Layer 12 of a small transformer language model trained on English Wikipedia (16 layers, counted from 0, width 128).
Take only the direct path to the model's output, skipping the later layers: a vector added to the residual stream pushes a token's score in proportion to its dot product with that token's output vector.

Output vectors of the tokens that the questions are about. A number n stands for n times 0.0024.
" that": 86 135 178 -47 11 -142 -135 41 57 42 -114 -247 -98 -82 67 -73 -226 -32 -7 -103 -135 -255 -90 153 216 10 -87 -1 9 -104 166 51 -58 107 -38 -24 36 -236 144 72 -15 197 12 -77 81 -50 171 102 67 276 -120 -51 15 144 -79 155 -32 -70 -167 -274 157 97 -9 27 115 97 54 -11 -324 -206 84 70 153 -72 -24 120 -184 59 -20 26 140 134 -7 -135 -15 -62 66 57 120 -71 -86 74 -77 -23 50 381 142 -57 74 -61 63 110 -93 111 -116 1 -136 -72 -96 -108 -122 74 120 -144 -83 61 -88 -63 -134 253 18 0 -38 16 100 49 94 -163
"ur": -157 3 -122 -14 10 -191 3 253 318 76 -50 188 101 69 173 -76 -32 151 -122 -107 231 201 -7 -18 106 -18 36 8 -125 -187 48 -158 35 60 -1 37 7 68 -40 -4 -28 -47 -66 215 -49 -271 -105 -98 -226 -164 169 -64 194 -149 -38 -92 -134 142 -7 -51 -69 -12 46 -38 43 -80 21 59 -66 250 -53 -285 112 135 -152 68 127 87 -34 46 -31 49 147 165 -158 27 52 -36 -1 -119 -153 -8 -167 -168 46 2 40 233 107 110 3 -127 35 -58 254 293 -71 89 95 -3 -121 -222 42 20 197 102 -39 7 -252 -85 53 211 -29 -144 64 -209 -77 -261
"ath": 52 -39 66 19 183 217 -43 286 26 -69 348 132 203 -129 7 -220 164 59 -53 -10 68 -110 -7 121 82 -175 32 -4 22 132 98 -211 12 127 -65 101 -32 45 -102 19 -237 -43 -149 197 -159 -53 185 189 -162 -115 -183 -63 11 146 -198 -103 3 79 -167 262 19 -40 -52 -130 -362 -50 71 -2 -133 29 -58 -103 -61 289 -27 -83 65 -372 -141 54 325 -47 167 231 -213 261 48 -377 -163 -304 267 -55 -76 235 -44 147 -277 96 15 -113 -97 -67 70 246 -72 -17 -88 73 129 28 -91 -176 118 -13 124 27 163 -40 -53 150 36 136 -62 30 -60 -83 -91 -153
"=": 215 -5 -15 54 -11 -66 31 -145 -42 -157 101 -33 -188 -159 -55 -86 88 15 -163 -15 189 -82 -72 159 -153 101 145 -18 -77 -279 73 111 -61 199 40 112 164 -286 -268 -88 66 -10 -304 130 21 -6 -121 -284 -90 197 -76 209 109 -119 -205 -199 -64 -30 -15 -174 367 240 -180 1 -90 17 53 -10 -138 20 89 95 -205 233 69 -238 -96 330 -50 111 309 -146 8 -139 -47 214 68 237 -107 108 231 24 94 -66 -207 -52 24 114 35 224 -130 -5 209 3 29 357 -23 94 -145 -26 -144 82 -60 -187 -139 206 -84 -40 -103 30 -81 296 119 84 -7 -302 101 17
"ings": 71 18 202 -343 -96 121 146 -220 -177 -4 66 238 92 -258 -171 -136 -59 69 221 -105 242 -308 434 -182 -196 -94 370 -8 -165 209 -111 70 -7 -27 -132 219 -287 -116 -131 -45 -78 -127 -79 178 78 -86 75 67 46 -73 -156 38 256 77 177 90 -15 48 -396 21 72 323 -47 -138 29 -4 11 -25 144 -77 309 -96 83 85 62 -310 -143 -51 81 70 16 57 -14 -219 -119 183 -89 47 -84 -229 -4 12 123 28 -198 366 -195 -165 255 -40 77 318 43 125 16 140 -302 207 -77 -120 -49 130 -96 107 -274 -123 -4 1 15 -206 43 482 -24 -74 29 -95 -47 94
"ied": 73 -17 88 -135 -105 -155 168 59 -174 65 159 13 -90 17 -38 -297 80 63 -159 260 149 47 94 252 -242 -33 -107 -11 -12 219 315 7 -83 185 66 -2 -104 -185 12 2 -162 -103 85 -90 284 -12 148 344 36 -22 -56 324 71 134 -157 -79 57 -74 -181 -55 71 71 -53 -55 24 -115 108 -17 -170 -54 152 -399 -37 -155 -184 231 31 -381 -175 -144 -140 -105 199 -59 271 301 358 -51 -44 72 -115 2 98 -99 129 125 -7 -332 -120 -32 -85 120 20 -336 -125 203 284 92 -2 133 -230 81 -256 74 86 128 6 34 75 -73 -353 177 68 -65 -155 -109 110 -42
"ack": -12 -55 180 31 -36 -164 -100 213 74 52 184 35 294 -179 66 -182 151 299 -226 99 58 -87 60 -219 18 -340 0 1 106 109 -53 -38 -48 -159 126 162 -202 97 -249 47 -113 -45 95 -74 -256 -62 72 -35 -111 164 -257 16 -218 -12 -46 233 -105 267 -166 189 -10 -78 197 54 225 -158 140 45 -197 13 -142 -62 -114 -88 -8 -230 -11 -140 149 -160 38 44 -83 -14 171 335 15 -109 -102 -88 -71 24 82 91 207 128 13 49 105 227 -249 -14 120 -102 214 -128 51 214 9 -11 -147 84 -40 76 -23 -5 -47 193 -131 -39 -176 216 80 -61 64 -175 -145 40
"ict": 128 182 69 80 -239 -13 -91 306 -221 -74 -39 -119 17 -89 16 -22 19 40 66 -56 -106 -357 76 93 308 146 188 -3 105 -51 30 81 2 81 9 64 -187 -101 61 127 140 33 -65 75 -21 -23 222 -145 -74 -73 111 0 164 65 163 133 78 -17 -284 116 -69 -62 -9 -63 -104 -71 115 39 11 -23 140 -57 38 90 -227 -223 52 -136 -294 -272 14 -150 363 107 10 366 153 -408 -97 204 180 56 -61 69 -236 -198 59 -259 13 187 -286 327 143 -110 -227 43 34 -113 117 45 -308 -140 -124 -66 -130 80 230 -129 31 157 134 337 -225 33 -185 -246 -1 209
"n": -124 448 42 -9 16 -151 57 -39 -121 -99 -99 -8 1 -84 -135 -17 132 -118 -48 152 -132 49 -158 -140 -82 -9 -33 12 -98 221 91 106 24 -43 114 295 -64 -61 -40 224 35 -107 93 -121 -59 -99 -99 -161 -142 -97 9 -119 -3 43 102 -192 62 201 88 120 18 119 219 -209 -51 45 -3 -33 181 -57 -42 58 5 -143 -44 9 33 239 -23 27 -113 5 -165 -300 -258 23 -18 331 -142 -97 109 1 92 -8 -21 279 36 -20 140 120 80 -12 5 -50 -163 -178 -79 211 259 -146 173 -102 86 -103 13 -73 86 -189 32 -90 -214 -143 285 194 -43 149 16 29
" ": -37 -118 17 93 130 61 -141 110 -41 -10 28 66 -82 162 -50 46 6 -54 -65 -26 -123 115 -80 78 -74 86 -55 9 111 -8 -48 30 1 122 -117 -149 168 -155 112 -28 150 -59 21 -164 191 -15 194 114 107 -11 57 -113 -53 -55 21 -134 149 -116 94 125 81 -36 24 50 204 -127 41 92 199 21 -123 157 -161 -97 52 -64 46 -36 63 44 -116 54 -179 11 199 -300 -65 -32 14 -86 98 -75 -5 -206 46 -64 15 -106 46 158 -137 -98 -89 106 54 -51 -31 6 -110 -50 135 20 6 -95 32 -213 14 -159 35 -113 54 37 152 -69 -20 192 -50 18
"Q": 72 -267 -27 -2 68 -149 -170 -102 -88 -235 -250 -39 -16 84 -138 -115 -31 -70 74 -26 20 0 134 -177 47 -46 98 -23 171 -63 131 29 -18 68 -123 178 136 18 42 -22 -195 130 37 128 -124 155 -145 4 150 120 110 112 -1 262 -34 -94 -32 140 15 150 41 111 118 28 -30 83 176 -27 -9 -122 -34 -70 -181 -82 -62 -238 20 -79 -177 -20 -164 -68 76 12 170 326 10 175 -1 208 80 -27 234 52 134 -51 -8 -62 -12 12 -69 -162 44 -127 -115 222 -19 -111 79 -106 -345 163 58 -281 -121 5 -168 118 -26 -50 83 9 59 190 16 -63 -84 204
" are": 101 -248 -42 -66 67 -123 237 266 -78 8 38 -116 4 74 51 114 -270 -109 -77 -41 0 -90 -80 8 -46 -134 110 6 65 -218 -66 122 -41 -260 -15 -60 -35 107 -147 129 -138 -24 206 259 -21 4 146 114 80 243 -197 -85 -38 163 -188 -199 218 -69 -112 -273 224 12 251 -101 42 112 -54 -71 157 -240 4 -178 45 19 -56 164 -87 -26 -97 59 111 -163 -184 -16 -106 11 69 49 119 0 305 130 7 -102 -95 224 -110 -9 42 46 22 233 -45 -119 193 36 78 -181 -9 -209 85 234 82 -31 130 -135 -100 62 -88 -40 139 87 -150 41 157 4 -94 -120
"mer": -30 289 -44 -74 -227 -118 -66 114 59 -205 266 -82 -90 -139 -81 86 -180 28 -213 -61 195 -235 213 -104 6 -115 -67 -6 139 185 79 154 -110 5 14 67 -36 115 40 31 82 74 -61 134 262 157 -167 -33 1 -210 -219 -56 160 -116 66 -192 -36 144 -12 -66 251 251 -209 -115 -84 -141 -200 115 -86 38 33 -337 -179 -198 -8 231 54 -59 81 190 161 -395 248 -79 1 233 -8 194 -112 230 167 50 -4 198 -31 228 -283 -28 5 -191 -191 76 268 -126 -106 225 -283 5 290 -43 -133 106 97 -365 -296 304 110 19 114 31 -119 -181 16 -18 128 284 -37 -101
"ue": 40 94 -36 152 44 224 -201 -56 -117 103 -162 -160 360 -6 -14 -301 198 257 -314 -249 187 81 125 19 210 23 97 0 -177 191 152 3 -12 -317 -28 91 211 133 -62 -106 -103 -60 -202 -51 227 -15 -25 -112 -15 85 -165 -226 -132 165 -325 115 -158 53 -120 -92 72 24 167 -95 -23 -91 146 79 -33 -214 290 -217 -30 -40 -372 -36 89 231 -10 -120 -105 -107 49 144 146 151 25 -185 -2 77 16 -13 6 -83 148 214 3 -166 -40 148 75 13 28 -24 51 186 -222 -15 140 9 -161 423 -102 86 -207 228 -102 -97 188 40 -146 79 -72 49 82 -15 -45 -230
"ough": 60 212 -62 -185 80 -118 -192 110 7 -44 -38 30 -100 -124 112 -198 -3 103 -21 -102 218 -35 154 -96 -26 -302 -12 -22 -66 4 48 203 -61 -106 -139 282 -17 -90 -208 67 -100 31 -44 21 99 -57 69 -226 15 -153 -59 8 58 87 -57 60 95 244 -149 -471 373 150 -128 -194 52 -182 1 117 -80 -281 -39 2 124 -221 190 -351 39 -200 61 -173 124 -195 -143 -28 75 130 112 206 -4 -115 -84 -25 91 284 91 234 28 -117 173 211 307 -118 125 315 77 325 92 -39 -151 -142 -247 -151 -233 323 137 3 -4 80 123 -42 -68 112 -98 48 98 -94 63 58
"ished": 343 133 105 -79 -70 -126 -109 68 -235 151 -99 -6 -111 -195 -83 -200 4 33 -250 41 62 60 117 81 -42 58 236 -10 124 -74 210 34 -268 199 -115 327 124 -54 -21 151 139 65 -101 -124 176 174 -110 -199 174 -165 41 252 -1 155 -25 -120 -340 20 -178 -66 64 -1 -40 -132 60 -78 57 -58 -114 -79 -45 -321 -42 -94 174 102 208 -169 -122 -51 203 -215 -21 -89 363 155 400 279 -15 102 204 23 60 32 -266 281 -335 -110 93 -47 201 274 -170 -95 -256 -69 201 68 -53 165 -213 190 -205 -19 -136 -179 68 153 99 202 -320 51 46 -137 -187 -395 156 -134
"own": 47 424 171 -332 -197 -200 233 -220 100 150 -33 17 -232 110 -130 -72 37 25 -156 80 -131 -66 52 18 55 -152 169 -28 140 151 107 -24 61 -378 97 126 171 14 -118 261 -107 -19 170 -52 169 89 34 -236 87 -111 -217 32 -53 72 75 177 83 64 -285 -167 -25 -200 324 -33 224 -28 -44 225 100 31 -104 -177 -207 -29 -67 79 -179 -9 -256 -94 -175 -113 116 -61 -67 298 15 265 5 -285 -202 -42 -33 62 58 90 100 18 -124 60 259 8 24 -145 -204 186 280 -164 -184 31 -147 -87 -222 -10 -426 256 -15 297 262 182 -72 5 12 356 108 -156 -263 164
"h": -146 -39 -118 -9 -12 64 -151 79 60 -21 40 -71 -43 23 -30 179 -1 111 205 2 124 72 -196 -118 -13 -200 -28 -4 -134 -9 -68 104 13 54 -172 22 -97 -69 -139 32 -31 -5 -21 -114 -66 -21 32 -37 -53 135 224 -225 160 247 -126 -64 -10 -115 -45 179 -135 -177 -71 -102 6 -145 87 -1 192 256 100 94 211 207 243 106 -22 -76 -19 -100 -198 28 72 61 -164 130 -32 -215 -248 163 -125 -63 291 33 104 313 -251 74 17 -270 88 -39 238 201 14 -244 -122 -25 -26 -32 43 5 43 65 -35 -61 164 -127 -70 307 -87 40 -34 72 258 -208 37 -177
"g": 17 195 -10 60 111 -216 -79 6 -118 -160 153 238 269 -234 -204 -235 -219 216 63 -205 -121 -57 81 107 -161 91 -27 -2 172 63 34 106 -31 115 -50 62 -39 71 -158 -66 -222 40 -21 163 9 -74 3 19 -72 -31 119 -27 55 99 -171 -220 34 -18 38 137 -176 -137 -29 -146 -27 126 -156 -79 -29 49 -51 124 -50 -250 87 324 12 251 -107 -24 -258 35 35 126 -138 216 69 -201 100 59 -101 55 150 -97 28 158 284 -30 176 -128 -97 -192 54 -76 103 62 -225 80 -47 -18 137 47 108 16 105 7 264 -156 51 31 -174 -149 -46 38 50 110 9 -38
" year": 24 195 -34 -315 -53 -139 84 197 -96 -229 -41 241 -81 -63 -94 -115 -136 7 135 139 -141 -77 204 82 -11 56 142 -11 -66 -102 -37 111 -93 24 195 -85 -73 -166 -157 -44 -147 21 40 -283 -161 186 104 101 17 121 -62 -32 16 68 -214 -75 -68 -18 23 -117 21 268 50 -110 -84 -89 224 37 74 -92 237 -434 41 -131 202 -323 34 134 142 151 -47 -41 120 -144 221 -23 206 87 -59 -200 254 101 -159 277 -355 109 -219 61 -54 -88 -77 76 -97 85 -47 -128 87 287 -166 -117 -71 179 -134 -10 -261 -26 -32 267 38 193 -213 317 51 283 -28 117 186 -49
" who": 26 227 136 -69 -195 141 103 207 8 -92 -139 -35 -80 -13 58 -79 -315 119 -9 29 72 -185 -92 -73 192 -113 -227 -5 -89 47 199 -41 -215 -55 -28 146 -112 -101 171 55 -100 77 -22 14 -5 -29 266 -51 -95 139 -237 154 -17 260 43 170 137 -80 -94 -207 -39 -52 81 43 -9 73 125 8 -262 -275 -57 37 3 133 76 168 81 4 80 56 150 -47 -13 -32 12 2 6 -122 120 -81 -5 101 -34 69 186 187 -267 -5 65 -31 13 190 88 32 -421 -119 139 -154 -130 -217 -129 105 102 71 -58 -50 -104 86 -40 -9 -5 -40 -253 170 167 94 278 -238

Each question shows what one neuron of this layer's MLP adds at an activation of 1. A number n stands for n times 0.0017.

n3: -35 62 -36 -18 8 -50 107 -68 -57 -33 72 64 13 64 55 72 122 27 36 101 -31 -26 19 -11 -159 0 -29 52 40 32 -10 22 -45 53 -14 -60 39 -59 16 -21 -16 56 35 -88 -14 4 -83 37 -5 8 26 63 -40 -10 -9 84 45 -57 57 -64 -75 -90 -48 -40 24 10 -23 -16 -17 33 0 61 15 -28 -71 29 47 -39 85 -38 31 -23 14 -15 -2 -16 5 -10 71 90 -6 85 38 -107 3 41 87 -43 -15 119 -85 -88 -46 5 36 5 31 28 92 -131 40 -72 -35 -20 31 127 -36 -47 -79 49 -25 -60 -58 -20 -14 -24 -19 -73
Which two tokens does it push up most, strongest first? "ied", "g"

n161: 32 5 -4 47 -98 194 0 90 -22 36 -9 77 83 -62 -3 -11 -13 19 26 1 -17 -7 -34 109 89 -37 -12 -74 -115 62 -69 29 6 12 52 17 61 11 -32 49 -67 2 -46 2 -2 -20 72 22 40 77 -68 -88 -34 19 -43 -88 32 -14 96 -7 -23 19 6 62 92 3 -24 31 42 0 -52 -44 -22 49 -51 21 38 -5 17 -5 -1 0 -68 -29 -3 43 35 -45 -43 0 -49 0 38 9 -49 -9 -41 50 -97 -54 -24 -36 -87 4 62 -4 0 14 -43 -37 3 -28 -20 -118 58 -44 -39 -8 95 44 -4 -14 74 31 -28 -9 -33 36
Which of these tokens does it push up most? "ath"

n60: 24 -16 -62 24 -62 82 39 25 -5 -37 -5 16 33 13 -26 102 -22 -1 70 8 -57 -17 -103 17 -4 15 -34 113 -51 -62 -75 -63 -66 7 21 36 42 48 -46 6 -33 38 27 44 -8 31 89 8 42 -5 57 -45 -37 -27 -53 11 6 -54 -4 -48 51 -4 4 -12 9 69 5 12 4 -38 19 -79 -74 24 60 7 -6 4 19 30 55 90 -34 14 13 -25 -16 102 -54 16 -23 118 -52 -25 7 8 12 -24 -79 -1 10 -87 -45 -5 -6 -79 -15 -32 -13 -16 63 -6 -14 -6 -25 -38 -58 24 21 70 42 55 -11 -21 -9 25 9 18
Which two tokens does it push up most, strongest first? " are", " year"

n83: 28 24 -25 -46 -23 -117 -37 -16 -15 -6 -50 32 -9 23 25 -11 -27 -52 69 7 36 131 -22 -61 68 -7 6 17 26 9 43 105 -21 -33 -27 -73 -10 53 31 -47 -105 60 43 -66 -19 28 -18 57 -2 21 -41 -112 -27 4 -24 32 91 -18 26 -6 52 -70 -105 115 9 6 69 -25 28 -45 19 -12 82 31 94 -32 27 -60 -30 57 49 58 60 -43 -11 -13 15 -93 74 -50 -54 53 -79 -34 31 3 -78 -50 -97 -9 4 30 128 13 13 18 -29 2 -34 46 21 9 8 6 -78 -3 -7 -34 -83 -14 -9 61 98 22 18 45 -54 -23
Which of these tokens does it push up most? " year"

n405: 53 74 -29 46 4 88 56 -1 18 64 12 -28 -70 90 52 44 -53 -20 20 21 -35 9 9 47 -32 25 49 29 19 8 4 -27 -69 37 -38 -74 -10 42 -101 21 -76 -42 -60 22 57 123 56 -52 57 39 27 -76 -69 48 -7 -43 -89 -32 52 -89 56 4 -4 -8 -6 -62 -26 -19 27 28 -4 46 17 0 -31 -16 -82 48 75 -28 -23 30 -37 -11 -11 -44 30 -71 -32 22 -70 -17 -23 6 29 -19 -11 -206 75 43 12 -13 -20 49 39 -40 29 40 -21 -15 32 -21 -102 -1 47 28 16 61 -15 -91 94 15 -12 -15 111 29 -84 49
Which of these tokens does it push up most? " "

n401: 127 81 -34 -53 66 -97 40 27 1 18 -55 12 91 -9 -26 10 16 -18 34 -57 -56 -45 73 -7 -15 13 -81 5 -31 115 -49 -67 -3 -66 35 -72 13 68 60 -51 32 -93 27 54 -24 14 -38 -41 42 39 -37 30 -29 52 44 7 -6 71 107 -87 -18 -56 5 6 16 -35 9 24 48 -85 9 -16 9 28 -41 -13 6 21 45 -39 52 54 113 15 -43 18 -22 15 12 -23 65 -46 -92 78 -13 -154 -58 -53 -54 -31 71 1 -17 -24 9 6 55 28 -21 -91 117 -2 107 -33 -37 72 -53 -21 0 78 3 -28 -26 -29 9 -51 -59 -45
Which of these tokens does it push up most? "own"

n67: 33 -70 -107 -65 -22 -32 23 -22 -1 15 102 -1 -81 -28 18 21 6 -51 17 107 45 49 -31 -93 -55 20 29 127 -85 30 -1 50 -12 -62 128 11 -13 36 -22 -60 49 8 -26 -65 -75 55 -10 -9 26 89 51 -9 -22 19 4 -56 16 19 46 -46 60 -7 -23 84 -28 34 -17 -33 49 -73 42 -66 -35 123 56 1 -97 27 44 29 -18 61 0 103 0 -92 52 -58 -42 -58 4 -3 -27 -4 -45 -19 6 -3 72 69 -18 -49 23 53 20 35 -26 53 -84 58 -42 10 -20 21 -44 35 42 -25 -35 85 -41 -32 -67 27 -23 -9 1 -43
Which three tokens does it push up most, strongest first? " year", "=", "h"

n375: 27 -5 -31 -1 -35 -12 59 -7 7 -18 5 -59 26 -9 69 49 12 4 -33 -9 28 -82 63 53 51 -55 -33 54 33 -22 -58 -52 30 7 -19 25 -27 22 -11 65 69 3 20 8 29 -15 39 -23 -26 -19 -65 5 11 -16 30 -26 5 -123 28 55 -28 18 10 -102 57 -77 -9 -38 50 6 34 53 -4 8 14 63 54 -27 1 -1 15 19 -48 -69 -67 81 -21 -31 33 -28 -16 43 39 10 68 -13 72 38 -12 -5 63 35 38 -5 64 23 -11 -33 -67 -103 32 -31 -67 37 -10 -89 -105 -53 -4 -41 -25 20 -3 -5 14 29 55 -52
Which of these tokens does it push up most? " are"

n90: 25 44 -8 27 -79 50 -28 -45 25 114 63 -43 75 34 -9 15 -71 -101 -80 6 -65 13 -39 104 5 14 39 -98 -18 8 -58 186 2 -42 18 54 -15 37 34 -5 -116 -55 70 -23 70 66 3 49 21 16 32 -21 -3 -15 -89 -2 56 39 74 -48 40 32 120 18 55 46 -70 -31 44 21 27 -18 -5 -11 -79 6 25 -8 -50 -141 -103 30 49 -5 -23 -46 -48 -58 50 71 -39 -2 44 -20 -32 -18 -59 -55 6 29 26 -6 51 38 -31 18 -50 23 -37 9 -118 -53 43 83 -62 2 -78 -41 43 47 64 -92 -4 11 21 -49 24 22
Which of these tokens does it push down most? "ath"

n274: -20 -47 56 -68 -17 14 48 -39 -12 20 30 103 107 95 -71 -31 59 6 18 61 -111 50 -52 58 22 -23 53 78 -110 -10 22 -33 -89 -108 44 72 2 -72 -88 -24 -73 9 57 -8 -20 -31 53 25 41 -25 37 213 3 -9 -46 19 68 -45 84 -37 59 -10 -43 -76 -3 53 -15 -32 45 -40 54 48 42 -20 22 18 16 7 -8 -16 38 -29 -9 53 65 -55 -23 41 -88 -24 17 -16 -17 -8 56 -45 -17 44 16 -7 -14 -40 -75 -93 -90 6 -97 9 5 -25 77 74 -118 -40 -45 -16 -49 17 0 22 -19 9 25 3 106 82 -48 2
Which of these tokens does it push down most? "ict"

n263: -10 -40 8 3 -31 59 -67 78 33 -7 -36 -15 -2 77 6 58 25 -23 98 -35 -59 81 -47 22 -18 -51 0 125 -73 27 6 -12 -118 96 17 -17 51 -22 21 -92 15 -97 18 -73 -65 29 -9 -36 -66 114 66 12 -76 49 37 -19 94 78 6 -42 -45 -80 66 -11 17 -73 11 52 67 -33 48 -65 30 -35 -21 -14 21 82 -49 -92 -19 -20 23 53 8 57 -9 40 122 13 -36 51 -28 49 -22 -46 -62 -70 -86 6 -91 55 56 -5 35 -22 6 -33 -40 7 -41 -47 37 54 70 -76 13 -44 -31 9 -3 -6 20 -12 27 -42 48 84
Which of these tokens does it push down most? "mer"

n419: -47 -14 -15 4 -41 49 95 -46 29 -16 25 -80 35 19 39 -32 17 -44 7 -44 5 -96 -5 36 42 92 -33 7 -18 -32 -29 39 29 21 -43 -34 -8 -21 -47 -52 -40 51 66 32 64 -15 -30 -97 -58 157 44 -39 -71 -15 -15 13 -68 -27 20 -87 -40 -98 23 -77 -72 34 -26 -47 -17 -27 -23 -23 -25 4 -9 27 46 82 -13 -14 32 37 -67 4 74 65 73 60 79 67 -47 -3 -14 -27 81 -34 -84 33 -16 10 -35 -23 -46 30 -27 -24 -47 24 33 33 53 44 -28 75 -20 -41 39 53 55 -19 40 -59 -23 12 157 -14 -18 -29
Which of these tokens does it push up most? "ue"

n485: -51 12 -7 32 -7 -67 -3 43 63 33 6 -69 -17 33 42 13 -46 83 39 48 -69 -19 -25 -16 128 -16 -47 40 62 -33 12 158 10 -12 -46 -6 -31 45 -10 13 -58 13 34 -75 23 58 -80 58 -39 74 87 74 54 -51 -30 -26 -66 138 -24 3 -45 27 52 9 30 -12 -12 -55 -56 -76 -27 62 -41 -79 19 -64 -61 20 17 75 15 48 6 17 -59 44 -12 -9 73 -88 -65 60 17 13 36 -18 19 6 -1 -51 15 -41 91 88 -63 -25 0 16 23 -4 -81 -40 15 -18 -23 -44 -31 -46 13 -55 47 27 -37 -7 39 8 3 -78
Which of these tokens does it push up most? " that"

n304: -37 17 -25 -106 -25 -90 -62 59 -21 -95 47 58 -4 -13 -46 8 -33 7 42 -153 21 52 7 22 44 -17 -68 40 98 -53 42 -96 -13 -27 -32 -69 -19 54 113 -41 1 31 -27 -37 6 28 -34 24 1 13 38 1 44 32 62 13 35 -29 12 52 -40 -5 70 3 -18 -26 -44 -77 -35 108 -41 52 0 -29 20 -65 30 60 -36 12 12 29 66 3 -50 -8 37 28 54 -15 3 -3 -54 26 -56 68 50 32 51 -67 17 -18 -49 10 29 6 33 -13 13 -17 14 -41 8 -61 -65 -93 105 -6 -11 -18 -40 53 54 42 -9 48 93 -80
Which three tokens does it push up most, strongest first? "g", " year", "ur"

n21: 0 5 0 45 -34 -3 -27 -39 48 25 -41 23 27 56 69 73 -64 18 -3 -25 -71 26 32 52 -69 118 84 -20 -47 24 93 -6 -99 44 63 -4 -1 -57 95 10 -29 -3 4 9 -18 -62 40 -15 -8 5 31 -107 29 -64 86 101 2 29 -6 71 -102 -55 -57 24 30 -8 11 -7 -42 45 -2 -22 -20 52 18 -61 -36 -6 -12 -11 -4 87 90 -17 -49 25 2 -3 -78 57 3 0 -77 -59 1 18 -27 -76 -2 31 -17 12 34 -3 13 47 -22 -65 36 25 -4 57 -51 -124 103 -71 -45 46 -44 10 6 122 -115 -23 -60 -106 -25 33
Which three tokens does it push up most, strongest first? "ict", "ur", "ings"

n467: -63 23 -17 80 -15 -75 31 -58 3 -36 90 -28 -25 43 17 15 64 80 -4 -47 127 0 -23 79 79 44 52 -7 17 -25 -1 -48 36 26 -23 -86 -6 -12 57 -18 -37 -41 -4 41 -17 20 36 -42 -26 20 -68 -30 -5 71 -13 -12 -2 -100 33 11 -72 -35 -30 0 2 -25 -33 -32 -76 20 -14 63 -90 -22 -28 -37 63 -61 -44 -66 12 37 -23 2 -17 39 2 -15 46 80 55 6 -68 19 1 -62 -35 25 71 -81 -18 31 119 -131 -28 -12 77 -7 43 47 44 -18 -109 148 -71 25 17 -38 -36 7 -24 120 -5 -58 48 23 -32 86
Which of these tokens does it push up most? "ict"

n385: -33 -30 54 -72 32 24 28 -12 4 -94 52 34 -33 17 -19 -132 -26 -52 -56 40 49 -20 -29 -22 116 -34 -57 -5 20 -13 -19 38 23 -33 -24 -21 -71 59 -26 -71 53 -40 54 -12 13 7 0 -43 42 -11 -6 -109 14 50 -33 -7 71 45 130 69 46 -44 1 58 -1 -91 55 21 -29 79 20 10 23 -12 18 81 73 -85 45 -19 53 28 -50 15 -77 24 76 15 77 -15 -25 -20 35 15 -47 -21 -28 -26 23 55 -18 -77 -4 -8 11 -12 65 46 -69 -10 -23 -3 70 -54 -14 6 -4 -12 -59 -62 21 98 -60 -9 1 -62 18 -7
Which three tokens does it push up most, strongest first? "ack", "ath", "ur"

n159: -52 -28 4 32 0 -15 49 106 82 52 -50 -21 0 60 35 7 12 64 -26 -32 -12 82 -13 9 52 12 -14 30 9 49 50 -32 -11 -7 12 -44 -16 19 59 -55 62 11 -7 43 12 -43 -10 58 56 11 -61 -76 88 56 18 -22 -25 66 45 60 76 -36 17 -14 45 13 81 10 -33 -62 -130 -6 -22 7 -5 -59 15 -9 -8 17 51 -14 36 -21 43 17 -87 -25 -59 -21 106 32 25 -11 -81 22 42 -67 -26 -10 35 -5 -46 -55 -27 -8 -80 9 -11 -10 -19 86 -76 7 30 32 -72 -64 -29 -97 -48 -12 16 -89 -68 34 -85 -42
Which of these tokens does it push up most? "ue"

n223: -44 -41 -63 1 -43 -23 -102 128 120 -50 -13 11 -67 -20 -26 -20 -22 55 -5 26 -30 -49 5 60 34 -30 45 147 -28 -71 71 69 -31 4 53 88 -26 18 8 -38 3 -8 -31 -71 41 67 -47 1 1 14 -103 -35 -10 25 5 25 7 91 7 39 31 -47 -15 7 31 19 76 -30 0 -35 -14 15 27 -52 46 36 -60 -9 -4 -77 -34 94 35 -21 -30 75 6 0 61 23 7 -31 12 -13 -42 -71 -61 -33 -52 -23 33 -44 12 31 4 -28 -65 -6 103 -7 -22 46 113 27 27 -57 20 10 -31 -33 -54 109 -30 -46 -22 80 -39 -6
Which of these tokens does it push up most? "ack"

n491: 10 -48 0 48 -4 80 -66 115 83 53 -33 52 -9 -5 -5 21 -44 51 -25 -59 49 73 -15 -91 1 -20 34 -83 -11 58 51 -25 63 -71 -22 33 22 -21 -11 83 -75 -72 -12 58 25 -17 -53 -20 20 -94 -45 42 -63 -1 -1 18 -5 69 -36 27 21 47 -52 64 9 12 3 12 39 25 -16 -47 -30 6 -37 53 -13 -95 22 -1 48 1 11 14 -25 -7 1 46 26 -29 25 33 -80 -3 -44 -11 3 3 -31 -106 -22 10 22 27 -7 5 64 39 -50 16 6 5 37 -8 -29 0 6 -53 87 78 0 -61 -51 -4 -11 14 57 -45
Which of these tokens does it push down most? "="

n215: 9 -51 -2 -30 -37 -10 5 -46 88 43 -42 38 -54 -5 -51 23 54 -41 73 41 83 -64 -86 37 -27 -55 -16 37 76 16 -29 -24 -35 -28 -76 67 -23 -83 70 -25 -38 -49 -55 54 55 -11 -25 54 -35 19 -32 81 24 28 24 -32 -3 -58 61 -66 -55 46 18 -31 16 41 39 -79 -30 44 -9 71 -83 -10 26 87 16 -13 62 45 -3 -63 -40 42 -8 97 -50 -1 15 55 -39 15 -37 3 85 -128 64 57 -15 38 -33 -9 -36 -30 -94 -13 12 -16 -28 -43 61 44 53 65 -17 -50 26 -2 -111 62 -120 -24 32 8 136 47 43 -31
Which of these tokens does it push up most? " who"

n351: -27 -74 30 -3 -32 -5 -75 -37 90 -9 -24 -17 30 17 62 32 -29 6 -70 53 -25 40 84 117 -14 34 4 29 30 -143 56 24 -5 19 66 50 0 15 42 0 -35 -24 91 -113 3 21 -108 7 83 -58 -30 -45 -5 44 -74 -19 -4 -28 -34 -27 36 -72 -3 82 8 5 -28 -13 36 -103 69 64 26 -34 -19 106 -12 82 35 -2 -103 -50 37 -17 -83 122 64 -28 14 -49 -56 62 13 -68 -78 25 6 -111 -14 32 -12 -23 28 40 -22 -53 -1 46 -6 0 -122 -23 47 -7 4 -11 1 16 93 -6 -12 -15 -25 -11 -36 47 32 1
Which of these tokens does it push down most? "ath"

n179: -64 40 -14 19 43 45 18 -65 -14 -42 -31 8 -5 57 27 52 -1 -11 50 4 -42 -57 72 -54 -13 -16 -40 78 4 48 5 -2 -25 46 -77 -24 -82 61 -9 48 11 44 -30 42 3 9 -19 5 77 -10 -18 -78 19 3 -21 -64 -1 12 23 38 -138 0 -76 29 49 43 -17 3 -52 34 -49 18 -9 -44 -65 -21 10 33 -4 -35 8 11 17 26 -29 -23 30 -23 -73 10 2 -14 13 -71 -60 24 -8 14 -38 59 33 -32 17 -31 -82 -1 19 81 16 53 0 71 -3 59 -28 21 35 111 15 -80 -1 -42 90 65 6 -9 16 25
Which of these tokens does it push down most? " are"